Layer 18 of a small transformer language model trained on English Wikipedia (22 layers, counted from 0, width 96).
A neuron's activation on a vector x is GELU(weights . x + bias), where the dot is the dot product.

Input weights of the MLP neurons that the questions are about. A number n stands for (n - 128) times 0.0029.
n23 (bias -0.159): 112, 90, 101, 129, 100, 141, 125, 116, 113, 144, 142, 159, 154, 72, 160, 124, 97, 83, 135, 96, 102, 117, 121, 115, 127, 141, 167, 151, 144, 154, 164, 154, 138, 98, 230, 118, 97, 171, 146, 124, 159, 139, 142, 115, 84, 91, 88, 165, 141, 97, 137, 103, 150, 148, 150, 153, 94, 135, 112, 125, 178, 160, 105, 184, 138, 154, 64, 132, 121, 166, 149, 128, 66, 112, 135, 159, 79, 106, 92, 128, 161, 130, 113, 119, 81, 88, 81, 163, 136, 119, 100, 111, 232, 140, 125, 171
n28 (bias -0.095): 79, 168, 129, 108, 127, 146, 149, 160, 139, 134, 151, 145, 141, 73, 144, 154, 61, 108, 127, 159, 87, 57, 135, 143, 119, 135, 113, 116, 145, 116, 136, 121, 94, 205, 119, 104, 145, 57, 99, 88, 112, 161, 90, 96, 116, 113, 113, 139, 172, 173, 113, 163, 110, 117, 115, 138, 99, 91, 131, 146, 137, 155, 148, 182, 142, 119, 115, 131, 201, 190, 138, 147, 152, 100, 95, 188, 114, 93, 157, 131, 168, 71, 103, 73, 103, 137, 123, 179, 163, 172, 124, 90, 110, 123, 119, 99
n49 (bias -0.171): 101, 157, 132, 112, 108, 216, 101, 143, 157, 152, 129, 100, 123, 140, 120, 140, 110, 117, 127, 123, 102, 104, 148, 62, 116, 165, 133, 139, 137, 142, 146, 127, 228, 69, 195, 118, 118, 183, 83, 150, 228, 150, 104, 138, 52, 75, 108, 103, 148, 133, 144, 124, 93, 115, 166, 114, 91, 176, 118, 206, 156, 140, 80, 118, 151, 98, 148, 89, 142, 191, 89, 187, 169, 94, 111, 116, 98, 136, 90, 142, 126, 177, 132, 84, 113, 128, 83, 150, 117, 146, 118, 132, 114, 119, 103, 117
n53 (bias -0.047): 135, 190, 95, 180, 117, 160, 137, 115, 116, 122, 163, 160, 148, 148, 152, 68, 90, 167, 114, 94, 91, 136, 123, 168, 176, 96, 124, 127, 200, 88, 72, 121, 168, 91, 184, 192, 120, 121, 142, 118, 113, 170, 127, 111, 156, 101, 52, 82, 159, 140, 95, 116, 138, 139, 110, 96, 97, 109, 196, 114, 115, 194, 111, 61, 168, 88, 93, 85, 111, 101, 126, 144, 140, 158, 144, 127, 130, 121, 81, 137, 183, 126, 132, 111, 143, 122, 113, 137, 140, 128, 132, 150, 131, 77, 137, 77
n95 (bias -0.030): 183, 94, 90, 147, 122, 129, 88, 155, 114, 125, 67, 148, 185, 105, 105, 115, 112, 182, 214, 166, 141, 138, 122, 97, 88, 133, 172, 139, 124, 175, 126, 71, 145, 117, 139, 158, 150, 114, 94, 81, 111, 151, 138, 114, 91, 118, 138, 102, 119, 184, 135, 182, 89, 127, 141, 126, 99, 116, 136, 123, 60, 184, 114, 161, 153, 148, 113, 87, 164, 150, 92, 120, 115, 130, 103, 133, 120, 137, 75, 109, 146, 123, 154, 97, 177, 97, 159, 142, 107, 139, 78, 121, 113, 119, 143, 196
n127 (bias -0.092): 84, 158, 162, 95, 111, 162, 163, 131, 129, 142, 126, 91, 159, 183, 123, 163, 71, 91, 138, 143, 122, 119, 72, 160, 152, 144, 76, 88, 159, 129, 112, 110, 177, 107, 147, 128, 134, 182, 100, 124, 141, 150, 143, 187, 151, 86, 120, 105, 108, 101, 128, 137, 115, 174, 136, 94, 115, 184, 156, 96, 131, 138, 208, 127, 123, 89, 128, 106, 113, 134, 114, 175, 155, 112, 156, 167, 110, 151, 104, 133, 119, 82, 107, 64, 109, 86, 118, 103, 159, 178, 55, 115, 132, 144, 99, 124
n130 (bias -0.009): 187, 137, 105, 123, 108, 157, 130, 100, 157, 85, 86, 109, 116, 118, 107, 123, 181, 211, 137, 41, 115, 174, 76, 92, 166, 97, 157, 93, 150, 108, 72, 103, 112, 129, 164, 84, 89, 133, 82, 155, 117, 169, 162, 153, 59, 114, 110, 130, 150, 158, 123, 179, 114, 116, 169, 131, 126, 102, 154, 120, 107, 91, 169, 113, 137, 184, 100, 136, 115, 162, 98, 131, 137, 123, 124, 114, 158, 123, 124, 103, 167, 117, 159, 108, 139, 165, 155, 120, 146, 182, 127, 158, 129, 58, 103, 156
n143 (bias -0.144): 183, 72, 119, 36, 117, 130, 112, 170, 127, 122, 137, 102, 126, 108, 192, 131, 133, 82, 125, 94, 163, 75, 158, 133, 111, 190, 128, 102, 134, 120, 86, 134, 165, 154, 167, 76, 145, 143, 121, 138, 165, 155, 48, 163, 153, 106, 64, 87, 148, 123, 154, 144, 172, 212, 133, 46, 89, 197, 91, 178, 96, 115, 113, 113, 164, 86, 168, 112, 80, 165, 112, 155, 121, 153, 148, 194, 148, 152, 148, 93, 175, 117, 134, 147, 97, 131, 109, 181, 142, 132, 85, 127, 132, 107, 105, 115
n174 (bias -0.021): 121, 201, 151, 119, 140, 115, 158, 150, 128, 64, 93, 96, 156, 134, 157, 71, 83, 124, 184, 127, 136, 94, 84, 156, 84, 117, 116, 109, 168, 157, 88, 120, 75, 141, 129, 99, 69, 127, 102, 135, 109, 119, 153, 191, 111, 105, 133, 129, 120, 128, 76, 192, 154, 113, 97, 129, 194, 111, 150, 111, 140, 181, 139, 173, 151, 135, 112, 72, 128, 107, 111, 129, 166, 58, 153, 161, 105, 174, 105, 101, 146, 101, 203, 75, 53, 93, 148, 159, 99, 133, 124, 169, 176, 123, 169, 64
n189 (bias -0.165): 100, 94, 127, 131, 101, 163, 153, 131, 117, 140, 139, 89, 121, 80, 106, 148, 119, 126, 134, 101, 156, 193, 52, 133, 94, 97, 182, 148, 129, 116, 123, 52, 129, 161, 128, 158, 158, 167, 83, 78, 168, 179, 144, 239, 132, 100, 162, 173, 104, 99, 196, 114, 111, 132, 136, 64, 116, 161, 170, 144, 100, 111, 119, 129, 123, 147, 127, 144, 112, 137, 110, 138, 127, 210, 119, 144, 151, 83, 113, 123, 162, 114, 56, 160, 117, 111, 163, 101, 202, 119, 62, 136, 145, 119, 118, 192
n194 (bias -0.096): 152, 158, 84, 124, 72, 130, 154, 153, 133, 157, 90, 115, 222, 55, 125, 141, 110, 188, 187, 145, 86, 130, 161, 71, 145, 181, 117, 107, 108, 168, 60, 110, 137, 82, 124, 125, 116, 152, 76, 98, 127, 145, 176, 101, 119, 108, 163, 147, 101, 133, 139, 153, 92, 170, 92, 109, 104, 196, 138, 104, 86, 186, 125, 100, 152, 137, 153, 158, 160, 140, 126, 118, 152, 184, 122, 114, 148, 40, 118, 136, 112, 109, 138, 138, 157, 61, 178, 113, 164, 114, 157, 116, 156, 131, 110, 76
n207 (bias -0.052): 152, 151, 110, 105, 110, 97, 117, 157, 145, 54, 121, 155, 125, 87, 133, 108, 135, 157, 105, 184, 37, 108, 78, 120, 96, 184, 134, 106, 105, 166, 124, 152, 136, 135, 173, 116, 141, 148, 106, 153, 79, 160, 145, 111, 45, 124, 87, 75, 130, 173, 159, 193, 146, 121, 119, 188, 172, 94, 139, 167, 94, 140, 165, 98, 128, 107, 127, 57, 167, 229, 130, 99, 150, 106, 162, 94, 152, 160, 107, 130, 116, 124, 195, 124, 110, 84, 153, 150, 136, 123, 158, 166, 141, 69, 115, 110
n211 (bias -0.095): 58, 107, 103, 169, 106, 178, 117, 135, 157, 151, 104, 119, 180, 117, 108, 143, 142, 199, 87, 157, 128, 115, 104, 131, 146, 180, 71, 30, 176, 109, 96, 119, 110, 105, 150, 97, 167, 104, 134, 174, 184, 172, 106, 119, 106, 79, 107, 117, 128, 151, 121, 127, 156, 105, 190, 123, 127, 177, 193, 111, 164, 137, 188, 113, 146, 125, 86, 119, 145, 169, 109, 189, 131, 153, 138, 107, 98, 129, 116, 137, 151, 132, 85, 31, 156, 55, 112, 136, 137, 127, 92, 113, 111, 110, 135, 173
n250 (bias -0.103): 169, 228, 72, 128, 96, 148, 145, 100, 96, 96, 173, 145, 113, 164, 182, 62, 131, 130, 92, 166, 125, 123, 143, 89, 100, 190, 161, 92, 107, 105, 86, 143, 164, 137, 117, 139, 128, 159, 109, 173, 101, 133, 119, 156, 129, 140, 117, 88, 147, 97, 92, 146, 129, 181, 109, 141, 84, 120, 143, 221, 142, 111, 96, 115, 130, 125, 203, 58, 82, 171, 94, 180, 146, 100, 112, 102, 124, 108, 161, 132, 168, 192, 84, 102, 105, 83, 133, 114, 221, 126, 144, 108, 127, 106, 185, 66
n252 (bias -0.087): 105, 110, 102, 72, 111, 135, 169, 184, 164, 129, 108, 122, 149, 65, 120, 132, 170, 101, 104, 112, 115, 185, 169, 56, 129, 153, 180, 101, 119, 127, 151, 121, 153, 157, 157, 80, 148, 143, 77, 162, 150, 120, 150, 118, 109, 95, 101, 128, 126, 179, 99, 146, 109, 169, 166, 81, 38, 118, 115, 158, 96, 102, 118, 184, 126, 149, 130, 141, 116, 249, 53, 177, 146, 111, 108, 156, 148, 150, 136, 89, 127, 112, 103, 130, 126, 131, 97, 104, 131, 137, 172, 144, 112, 108, 118, 109
n254 (bias -0.160): 107, 188, 144, 165, 106, 157, 147, 107, 97, 146, 152, 183, 127, 111, 127, 82, 122, 154, 64, 119, 126, 139, 140, 94, 145, 133, 177, 31, 119, 117, 141, 92, 147, 104, 139, 137, 91, 169, 104, 125, 154, 127, 165, 166, 75, 131, 131, 141, 236, 136, 161, 124, 123, 130, 137, 94, 92, 162, 123, 147, 116, 135, 75, 58, 139, 163, 109, 89, 108, 89, 76, 134, 168, 128, 148, 136, 104, 132, 145, 80, 106, 107, 119, 112, 68, 125, 174, 187, 162, 154, 137, 106, 143, 131, 171, 97
n271 (bias 0.008): 58, 180, 100, 162, 126, 166, 140, 92, 108, 98, 93, 161, 132, 132, 125, 194, 152, 121, 123, 151, 113, 167, 139, 95, 45, 154, 107, 129, 160, 146, 138, 141, 90, 76, 123, 136, 100, 118, 68, 37, 93, 125, 147, 146, 134, 94, 75, 187, 129, 102, 139, 100, 191, 117, 189, 130, 135, 97, 152, 99, 92, 168, 123, 174, 167, 148, 99, 147, 186, 156, 153, 163, 138, 126, 85, 110, 88, 102, 145, 122, 102, 62, 119, 140, 131, 117, 126, 109, 144, 137, 120, 128, 184, 106, 142, 161
n275 (bias -0.171): 124, 75, 130, 54, 128, 122, 77, 178, 105, 83, 143, 142, 171, 125, 131, 112, 107, 125, 200, 110, 133, 114, 152, 99, 169, 163, 180, 100, 101, 147, 128, 134, 72, 103, 172, 152, 110, 135, 101, 162, 92, 154, 111, 179, 44, 136, 147, 146, 200, 142, 181, 137, 162, 93, 96, 161, 85, 111, 129, 148, 149, 90, 159, 127, 191, 151, 136, 94, 133, 135, 114, 131, 93, 104, 143, 101, 129, 170, 95, 87, 162, 134, 161, 138, 120, 124, 67, 146, 171, 104, 109, 125, 107, 60, 125, 150
n280 (bias -0.160): 133, 159, 111, 124, 93, 139, 163, 110, 90, 183, 141, 120, 96, 93, 165, 111, 148, 121, 147, 121, 63, 124, 79, 111, 148, 123, 170, 159, 136, 154, 135, 72, 99, 160, 138, 119, 151, 195, 120, 110, 123, 114, 126, 109, 194, 93, 124, 173, 141, 102, 108, 153, 163, 106, 85, 104, 118, 96, 130, 122, 104, 120, 182, 197, 85, 194, 122, 127, 161, 145, 135, 132, 173, 111, 111, 141, 188, 117, 120, 127, 172, 142, 68, 114, 134, 101, 151, 156, 106, 124, 108, 112, 145, 120, 134, 165
n313 (bias -0.063): 89, 133, 129, 106, 132, 146, 167, 104, 76, 146, 114, 103, 137, 87, 124, 115, 122, 108, 114, 86, 144, 124, 108, 102, 146, 131, 177, 132, 169, 132, 141, 58, 123, 163, 151, 101, 177, 109, 97, 115, 146, 130, 152, 129, 102, 63, 117, 185, 124, 157, 122, 141, 120, 123, 86, 136, 122, 53, 138, 95, 106, 82, 158, 206, 147, 138, 98, 55, 145, 144, 130, 168, 130, 201, 104, 155, 144, 106, 132, 153, 115, 112, 114, 162, 116, 66, 147, 105, 166, 169, 130, 148, 148, 114, 110, 141
n334 (bias -0.036): 134, 157, 73, 104, 123, 185, 150, 83, 117, 146, 88, 149, 139, 172, 151, 113, 116, 162, 129, 177, 151, 179, 117, 109, 92, 171, 176, 164, 158, 190, 60, 90, 100, 132, 104, 103, 141, 126, 108, 142, 126, 193, 115, 114, 62, 94, 90, 123, 139, 106, 172, 110, 107, 141, 127, 149, 118, 126, 117, 189, 75, 131, 99, 181, 155, 101, 178, 131, 109, 129, 129, 107, 117, 163, 138, 111, 111, 81, 119, 62, 96, 132, 110, 111, 50, 126, 155, 132, 153, 142, 108, 130, 127, 201, 186, 82
n338 (bias -0.043): 107, 102, 116, 122, 83, 146, 213, 83, 98, 120, 161, 158, 96, 149, 80, 132, 147, 147, 162, 120, 89, 106, 104, 137, 106, 112, 78, 73, 158, 142, 131, 104, 142, 101, 123, 149, 113, 75, 133, 121, 156, 186, 93, 190, 158, 111, 114, 146, 149, 134, 106, 117, 163, 172, 144, 40, 137, 177, 141, 133, 132, 141, 71, 133, 126, 162, 149, 133, 167, 183, 85, 160, 98, 182, 104, 103, 98, 203, 108, 160, 194, 88, 174, 152, 134, 130, 96, 139, 137, 139, 132, 62, 107, 96, 117, 134
n379 (bias -0.135): 81, 97, 143, 100, 119, 132, 181, 226, 142, 139, 77, 151, 225, 121, 142, 141, 149, 167, 150, 118, 112, 187, 104, 130, 60, 199, 94, 77, 145, 133, 139, 157, 105, 106, 156, 116, 162, 119, 148, 115, 119, 133, 100, 198, 134, 144, 140, 86, 186, 83, 106, 160, 162, 114, 92, 31, 82, 157, 136, 122, 142, 142, 85, 80, 89, 92, 114, 119, 164, 161, 117, 171, 168, 148, 136, 92, 105, 130, 143, 132, 143, 92, 64, 120, 140, 112, 92, 155, 164, 87, 123, 165, 129, 73, 190, 160

Each question shows a token from some text and the vector x that enters the MLP there. A number n stands for (n - 128) times 0.083.

"que": 147, 131, 182, 152, 163, 98, 111, 132, 132, 131, 113, 65, 120, 108, 121, 145, 125, 112, 129, 102, 121, 106, 138, 101, 151, 117, 143, 123, 144, 115, 123, 163, 105, 127, 122, 168, 116, 151, 92, 146, 108, 104, 169, 163, 126, 178, 147, 133, 150, 133, 147, 129, 111, 71, 114, 91, 111, 142, 138, 125, 121, 93, 76, 108, 119, 52, 142, 178, 145, 103, 127, 119, 164, 145, 123, 103, 140, 137, 167, 146, 107, 115, 136, 162, 99, 130, 139, 162, 119, 121, 174, 108, 79, 158, 134, 98
Which of these neurons fires most? n254

"na": 141, 137, 152, 131, 149, 51, 96, 146, 185, 110, 146, 159, 77, 125, 129, 145, 149, 112, 120, 141, 166, 165, 132, 167, 122, 100, 106, 142, 99, 149, 135, 160, 154, 176, 106, 133, 119, 107, 94, 145, 106, 99, 85, 103, 132, 155, 156, 101, 129, 116, 126, 127, 142, 81, 129, 154, 153, 115, 132, 134, 147, 104, 132, 141, 119, 128, 105, 146, 137, 76, 108, 117, 154, 135, 116, 115, 142, 145, 127, 93, 113, 119, 153, 141, 89, 146, 145, 106, 125, 111, 163, 159, 111, 155, 134, 96
Which of these neurons fires most? n174

"en": 146, 126, 167, 169, 159, 103, 106, 130, 137, 128, 81, 113, 130, 133, 125, 98, 128, 145, 90, 138, 110, 105, 144, 129, 102, 140, 119, 158, 147, 107, 121, 130, 134, 140, 109, 171, 127, 134, 140, 144, 124, 95, 114, 121, 148, 117, 123, 105, 164, 143, 107, 89, 118, 115, 84, 182, 120, 130, 127, 132, 97, 138, 103, 142, 142, 107, 112, 128, 137, 126, 164, 96, 123, 139, 122, 112, 148, 141, 221, 123, 104, 148, 148, 170, 185, 145, 178, 81, 103, 112, 106, 129, 113, 141, 136, 98
Which of these neurons fires most? n53

"s": 124, 173, 110, 161, 139, 146, 111, 98, 145, 172, 189, 123, 96, 155, 133, 146, 123, 99, 101, 145, 143, 140, 126, 139, 125, 91, 101, 169, 108, 117, 114, 128, 137, 112, 157, 167, 102, 163, 170, 136, 112, 110, 57, 92, 117, 143, 152, 108, 146, 140, 125, 137, 105, 159, 74, 179, 149, 138, 110, 122, 151, 104, 145, 123, 104, 111, 109, 149, 114, 142, 124, 104, 192, 117, 133, 98, 106, 127, 87, 109, 92, 135, 138, 86, 151, 147, 172, 120, 148, 113, 124, 132, 130, 188, 81, 94
The most active neuron and its activation: n49, at about 1.1

" and": 128, 83, 105, 118, 185, 110, 134, 97, 149, 151, 143, 107, 109, 114, 137, 148, 126, 93, 62, 117, 118, 158, 128, 114, 174, 124, 126, 133, 125, 163, 119, 131, 143, 124, 130, 103, 126, 109, 110, 110, 125, 121, 146, 138, 139, 141, 146, 131, 140, 158, 83, 122, 123, 97, 119, 158, 113, 141, 138, 113, 147, 99, 122, 112, 96, 120, 131, 162, 105, 100, 131, 115, 103, 146, 144, 153, 108, 119, 161, 113, 136, 158, 126, 135, 164, 116, 99, 126, 129, 143, 168, 140, 122, 136, 119, 113
Which of these neurons fires most? n252

" 6": 121, 113, 120, 97, 184, 129, 142, 130, 142, 153, 130, 114, 127, 148, 100, 138, 166, 128, 95, 131, 126, 125, 163, 128, 134, 154, 112, 140, 140, 94, 152, 134, 133, 119, 89, 100, 104, 96, 131, 134, 143, 99, 135, 125, 166, 146, 122, 145, 138, 102, 99, 117, 143, 125, 124, 147, 123, 119, 127, 131, 120, 110, 130, 126, 103, 140, 119, 168, 129, 125, 141, 142, 137, 116, 110, 140, 114, 150, 171, 113, 100, 100, 102, 147, 167, 132, 119, 106, 142, 89, 155, 125, 65, 141, 128, 109
Which of these neurons fires most? n252

"vel": 168, 86, 119, 136, 161, 138, 119, 82, 119, 130, 136, 76, 97, 124, 116, 156, 125, 139, 159, 143, 140, 92, 108, 134, 118, 131, 115, 144, 162, 124, 150, 104, 138, 101, 87, 160, 154, 102, 168, 135, 120, 118, 146, 106, 111, 147, 147, 129, 112, 137, 109, 147, 92, 118, 135, 132, 155, 103, 114, 148, 122, 142, 162, 132, 69, 128, 84, 126, 122, 127, 133, 104, 119, 153, 113, 93, 140, 165, 119, 119, 95, 174, 168, 159, 138, 151, 158, 103, 129, 122, 155, 123, 95, 126, 113, 171
The most active neuron and its activation: n95, at about 2.5

".": 101, 103, 151, 146, 187, 110, 139, 111, 153, 123, 138, 100, 133, 153, 111, 145, 107, 93, 142, 122, 108, 102, 169, 130, 102, 84, 143, 110, 130, 111, 144, 127, 128, 146, 101, 172, 126, 112, 132, 119, 131, 121, 128, 128, 117, 128, 118, 116, 104, 104, 79, 128, 130, 118, 120, 151, 130, 112, 129, 145, 160, 122, 117, 118, 135, 167, 134, 151, 101, 105, 134, 137, 147, 120, 125, 150, 118, 138, 124, 124, 130, 172, 124, 137, 111, 121, 135, 127, 129, 153, 122, 158, 134, 114, 105, 138
The most active neuron and its activation: n174, at about 1

" re": 118, 149, 118, 121, 169, 154, 116, 128, 145, 168, 101, 107, 138, 175, 121, 184, 122, 88, 135, 117, 107, 122, 177, 125, 181, 123, 111, 152, 133, 148, 134, 122, 79, 109, 128, 121, 137, 147, 125, 143, 120, 108, 106, 155, 109, 117, 162, 101, 108, 112, 137, 130, 121, 70, 132, 168, 158, 131, 155, 133, 137, 90, 113, 151, 104, 133, 126, 137, 113, 105, 143, 92, 128, 148, 128, 125, 128, 114, 112, 117, 67, 151, 113, 109, 114, 141, 166, 136, 117, 140, 156, 100, 132, 124, 108, 125
Which of these neurons fires most? n334

"e": 115, 115, 101, 159, 161, 132, 114, 115, 109, 111, 125, 124, 111, 116, 115, 97, 178, 105, 104, 128, 134, 121, 129, 200, 139, 119, 129, 185, 151, 105, 147, 114, 112, 134, 124, 150, 95, 151, 161, 138, 152, 117, 205, 71, 107, 148, 103, 125, 118, 121, 123, 131, 138, 61, 121, 208, 106, 116, 144, 122, 123, 127, 146, 158, 87, 172, 130, 170, 114, 93, 138, 123, 117, 140, 140, 104, 154, 132, 132, 139, 69, 116, 139, 144, 129, 113, 166, 133, 95, 111, 138, 154, 119, 139, 87, 97
Which of these neurons fires most? n280

" to": 123, 100, 117, 138, 181, 123, 134, 127, 146, 142, 139, 112, 124, 164, 95, 137, 107, 123, 124, 100, 141, 123, 100, 140, 159, 129, 130, 158, 124, 123, 124, 115, 119, 125, 126, 148, 135, 171, 177, 160, 107, 104, 161, 119, 149, 108, 93, 134, 140, 134, 102, 109, 132, 107, 108, 158, 105, 107, 140, 117, 165, 140, 134, 101, 66, 137, 133, 151, 87, 99, 154, 110, 127, 137, 122, 140, 154, 107, 151, 143, 116, 157, 108, 128, 127, 132, 150, 119, 92, 105, 132, 142, 96, 114, 142, 156
The most active neuron and its activation: n280, at about 1.6

" that": 126, 143, 151, 109, 191, 126, 134, 112, 128, 149, 173, 107, 128, 133, 108, 138, 141, 107, 103, 150, 113, 127, 113, 130, 145, 119, 133, 145, 150, 108, 112, 150, 131, 122, 105, 139, 131, 128, 156, 105, 130, 126, 156, 120, 157, 103, 123, 96, 148, 139, 81, 139, 143, 81, 112, 130, 101, 109, 124, 110, 146, 115, 125, 110, 131, 122, 108, 169, 115, 129, 143, 99, 144, 115, 138, 118, 117, 143, 124, 115, 106, 143, 119, 126, 131, 113, 149, 106, 119, 143, 124, 127, 142, 167, 119, 160
Which of these neurons fires most? n280

" C": 130, 103, 130, 122, 188, 122, 125, 154, 128, 150, 168, 115, 115, 133, 109, 160, 122, 100, 117, 105, 166, 146, 125, 183, 134, 129, 126, 144, 128, 93, 118, 126, 143, 111, 92, 117, 121, 131, 124, 115, 165, 147, 142, 135, 124, 120, 156, 137, 113, 86, 145, 109, 123, 131, 114, 130, 132, 111, 89, 117, 129, 84, 100, 114, 130, 139, 127, 131, 134, 118, 125, 121, 155, 146, 114, 125, 137, 145, 175, 125, 97, 132, 97, 169, 109, 141, 137, 87, 139, 126, 159, 128, 90, 134, 107, 142
The most active neuron and its activation: n189, at about 3.4

" Re": 104, 145, 144, 144, 175, 116, 113, 139, 139, 156, 98, 131, 140, 143, 144, 180, 107, 97, 110, 97, 132, 125, 166, 130, 177, 138, 125, 144, 122, 154, 135, 129, 99, 110, 111, 133, 144, 106, 146, 130, 106, 118, 121, 155, 103, 138, 139, 98, 107, 104, 149, 131, 99, 110, 132, 169, 159, 113, 112, 137, 128, 96, 110, 145, 103, 114, 136, 125, 119, 119, 128, 107, 109, 148, 112, 145, 113, 137, 154, 126, 54, 124, 100, 126, 122, 137, 156, 168, 132, 158, 153, 93, 127, 163, 115, 114
The two highest activations, in order: n334, n28

",": 136, 81, 135, 106, 180, 104, 129, 114, 137, 125, 161, 145, 103, 142, 131, 97, 156, 82, 87, 90, 133, 147, 110, 135, 154, 113, 129, 110, 127, 125, 118, 141, 134, 145, 100, 170, 116, 158, 115, 125, 109, 122, 145, 138, 153, 127, 142, 128, 130, 141, 74, 133, 102, 120, 123, 168, 125, 135, 105, 149, 170, 116, 122, 127, 95, 147, 134, 147, 109, 94, 120, 134, 128, 128, 124, 136, 128, 127, 177, 115, 125, 188, 105, 114, 136, 113, 115, 107, 117, 163, 150, 142, 109, 126, 115, 139
Which of these neurons fires most? n250

" vi": 141, 104, 175, 114, 169, 107, 113, 123, 116, 126, 172, 110, 134, 127, 145, 175, 98, 154, 168, 104, 148, 149, 121, 131, 145, 115, 125, 128, 105, 105, 118, 145, 99, 111, 147, 180, 143, 167, 105, 150, 128, 148, 99, 105, 122, 168, 111, 112, 137, 116, 135, 133, 139, 122, 76, 127, 141, 112, 106, 122, 155, 99, 139, 105, 53, 156, 106, 116, 90, 142, 152, 96, 124, 155, 130, 127, 145, 109, 216, 128, 102, 126, 118, 152, 129, 122, 150, 123, 134, 134, 131, 97, 96, 139, 105, 136
The two highest activations, in order: n275, n189

"rop": 169, 126, 136, 162, 170, 83, 96, 109, 165, 132, 157, 52, 148, 117, 121, 142, 145, 152, 113, 100, 137, 104, 111, 148, 150, 120, 154, 140, 127, 104, 113, 162, 150, 98, 147, 159, 119, 115, 116, 142, 145, 133, 128, 123, 129, 124, 146, 91, 76, 142, 120, 122, 105, 132, 124, 110, 121, 138, 132, 122, 97, 102, 142, 99, 109, 168, 107, 145, 100, 162, 159, 120, 132, 140, 127, 143, 126, 105, 124, 110, 147, 176, 132, 140, 150, 144, 152, 143, 117, 125, 142, 121, 105, 112, 75, 125
The two highest activations, in order: n130, n53

" show": 128, 141, 159, 150, 175, 95, 111, 115, 112, 135, 161, 78, 129, 212, 124, 144, 94, 116, 128, 153, 126, 102, 137, 130, 132, 113, 128, 134, 156, 113, 127, 154, 144, 151, 143, 162, 159, 103, 136, 136, 114, 117, 141, 102, 115, 100, 127, 146, 158, 150, 93, 131, 111, 155, 111, 140, 115, 119, 90, 139, 112, 130, 131, 135, 93, 131, 110, 105, 119, 108, 165, 103, 131, 115, 108, 121, 121, 171, 141, 123, 72, 138, 130, 82, 142, 166, 141, 109, 121, 147, 147, 129, 90, 121, 145, 102
Which of these neurons fires most? n28

"id": 149, 87, 95, 107, 168, 140, 118, 120, 134, 108, 155, 153, 121, 123, 145, 117, 119, 102, 132, 137, 136, 125, 131, 127, 102, 106, 115, 191, 137, 106, 126, 126, 106, 93, 94, 136, 134, 139, 157, 114, 102, 106, 160, 102, 130, 189, 132, 112, 113, 120, 121, 116, 133, 165, 138, 111, 115, 129, 66, 159, 155, 105, 152, 181, 89, 110, 149, 150, 118, 159, 136, 94, 105, 123, 133, 132, 116, 108, 156, 107, 116, 145, 149, 148, 156, 154, 155, 132, 99, 88, 122, 137, 178, 155, 112, 158
Which of these neurons fires most? n23

"r": 124, 111, 147, 141, 163, 98, 114, 185, 118, 123, 188, 101, 154, 160, 65, 155, 95, 121, 146, 117, 127, 125, 145, 193, 148, 93, 96, 145, 137, 137, 115, 142, 171, 104, 116, 157, 135, 113, 133, 138, 114, 93, 127, 66, 126, 140, 159, 100, 118, 163, 117, 113, 104, 136, 98, 135, 133, 133, 75, 103, 138, 139, 129, 129, 136, 144, 96, 137, 133, 154, 110, 114, 136, 122, 128, 179, 108, 108, 153, 127, 90, 121, 139, 132, 175, 137, 130, 115, 97, 124, 126, 133, 115, 141, 123, 141
Which of these neurons fires most? n95

" family": 114, 127, 120, 102, 182, 107, 116, 132, 142, 142, 162, 84, 141, 162, 77, 102, 138, 114, 129, 132, 134, 134, 108, 140, 131, 146, 132, 160, 155, 102, 140, 178, 138, 117, 133, 141, 120, 108, 149, 108, 147, 94, 88, 118, 146, 126, 130, 122, 124, 156, 94, 113, 131, 109, 152, 129, 118, 133, 117, 143, 132, 94, 122, 125, 118, 137, 109, 103, 82, 131, 167, 122, 114, 107, 111, 128, 117, 134, 164, 133, 113, 163, 112, 130, 152, 146, 156, 114, 122, 159, 165, 102, 95, 129, 160, 123
Which of these neurons fires most? n250

"t": 109, 118, 144, 81, 164, 152, 113, 93, 159, 134, 164, 100, 133, 125, 89, 146, 117, 118, 168, 85, 140, 140, 152, 156, 127, 127, 115, 132, 151, 145, 204, 111, 159, 98, 96, 111, 162, 125, 126, 136, 108, 104, 193, 97, 126, 139, 138, 113, 122, 147, 128, 114, 120, 87, 136, 169, 140, 147, 87, 93, 109, 159, 79, 155, 120, 146, 131, 162, 143, 124, 138, 110, 155, 118, 114, 107, 127, 105, 141, 123, 95, 152, 136, 120, 130, 134, 129, 99, 90, 127, 127, 128, 121, 141, 85, 193
Which of these neurons fires most? n95

" ": 139, 129, 121, 127, 193, 130, 108, 130, 127, 117, 132, 130, 116, 120, 126, 123, 123, 117, 113, 119, 149, 112, 203, 150, 126, 115, 129, 141, 134, 130, 166, 122, 117, 127, 82, 143, 121, 124, 110, 130, 118, 112, 148, 133, 116, 106, 125, 138, 131, 127, 153, 123, 120, 111, 126, 136, 118, 129, 124, 126, 134, 64, 126, 122, 106, 146, 120, 126, 129, 135, 140, 129, 133, 124, 119, 135, 134, 126, 133, 123, 130, 154, 102, 137, 133, 126, 127, 116, 127, 130, 129, 120, 98, 133, 126, 124
Which three neurons fire most, strongest first? n275, n313, n252

"w": 99, 132, 192, 146, 165, 122, 117, 120, 116, 145, 160, 85, 146, 139, 123, 94, 124, 138, 129, 143, 150, 99, 138, 168, 170, 170, 101, 144, 100, 99, 84, 135, 138, 123, 115, 167, 125, 112, 136, 181, 129, 125, 171, 118, 136, 117, 138, 144, 129, 144, 128, 128, 125, 113, 171, 105, 144, 111, 91, 96, 123, 134, 107, 105, 108, 120, 134, 106, 59, 135, 116, 105, 120, 111, 144, 113, 97, 118, 125, 108, 103, 171, 138, 85, 128, 108, 97, 125, 140, 121, 134, 145, 81, 185, 137, 170
Which of these neurons fires most? n211

" b": 130, 129, 151, 130, 173, 151, 117, 133, 166, 139, 153, 82, 122, 173, 64, 117, 122, 116, 110, 126, 124, 132, 139, 168, 142, 133, 89, 93, 157, 110, 152, 129, 97, 119, 101, 175, 167, 124, 127, 127, 93, 107, 168, 163, 124, 140, 171, 126, 122, 100, 136, 118, 109, 96, 140, 73, 134, 148, 139, 127, 141, 83, 171, 124, 121, 128, 145, 128, 111, 132, 154, 108, 136, 133, 118, 164, 109, 118, 132, 115, 114, 121, 100, 136, 166, 141, 125, 93, 125, 101, 127, 131, 97, 137, 118, 159
Which three neurons fire most, strongest first? n127, n189, n211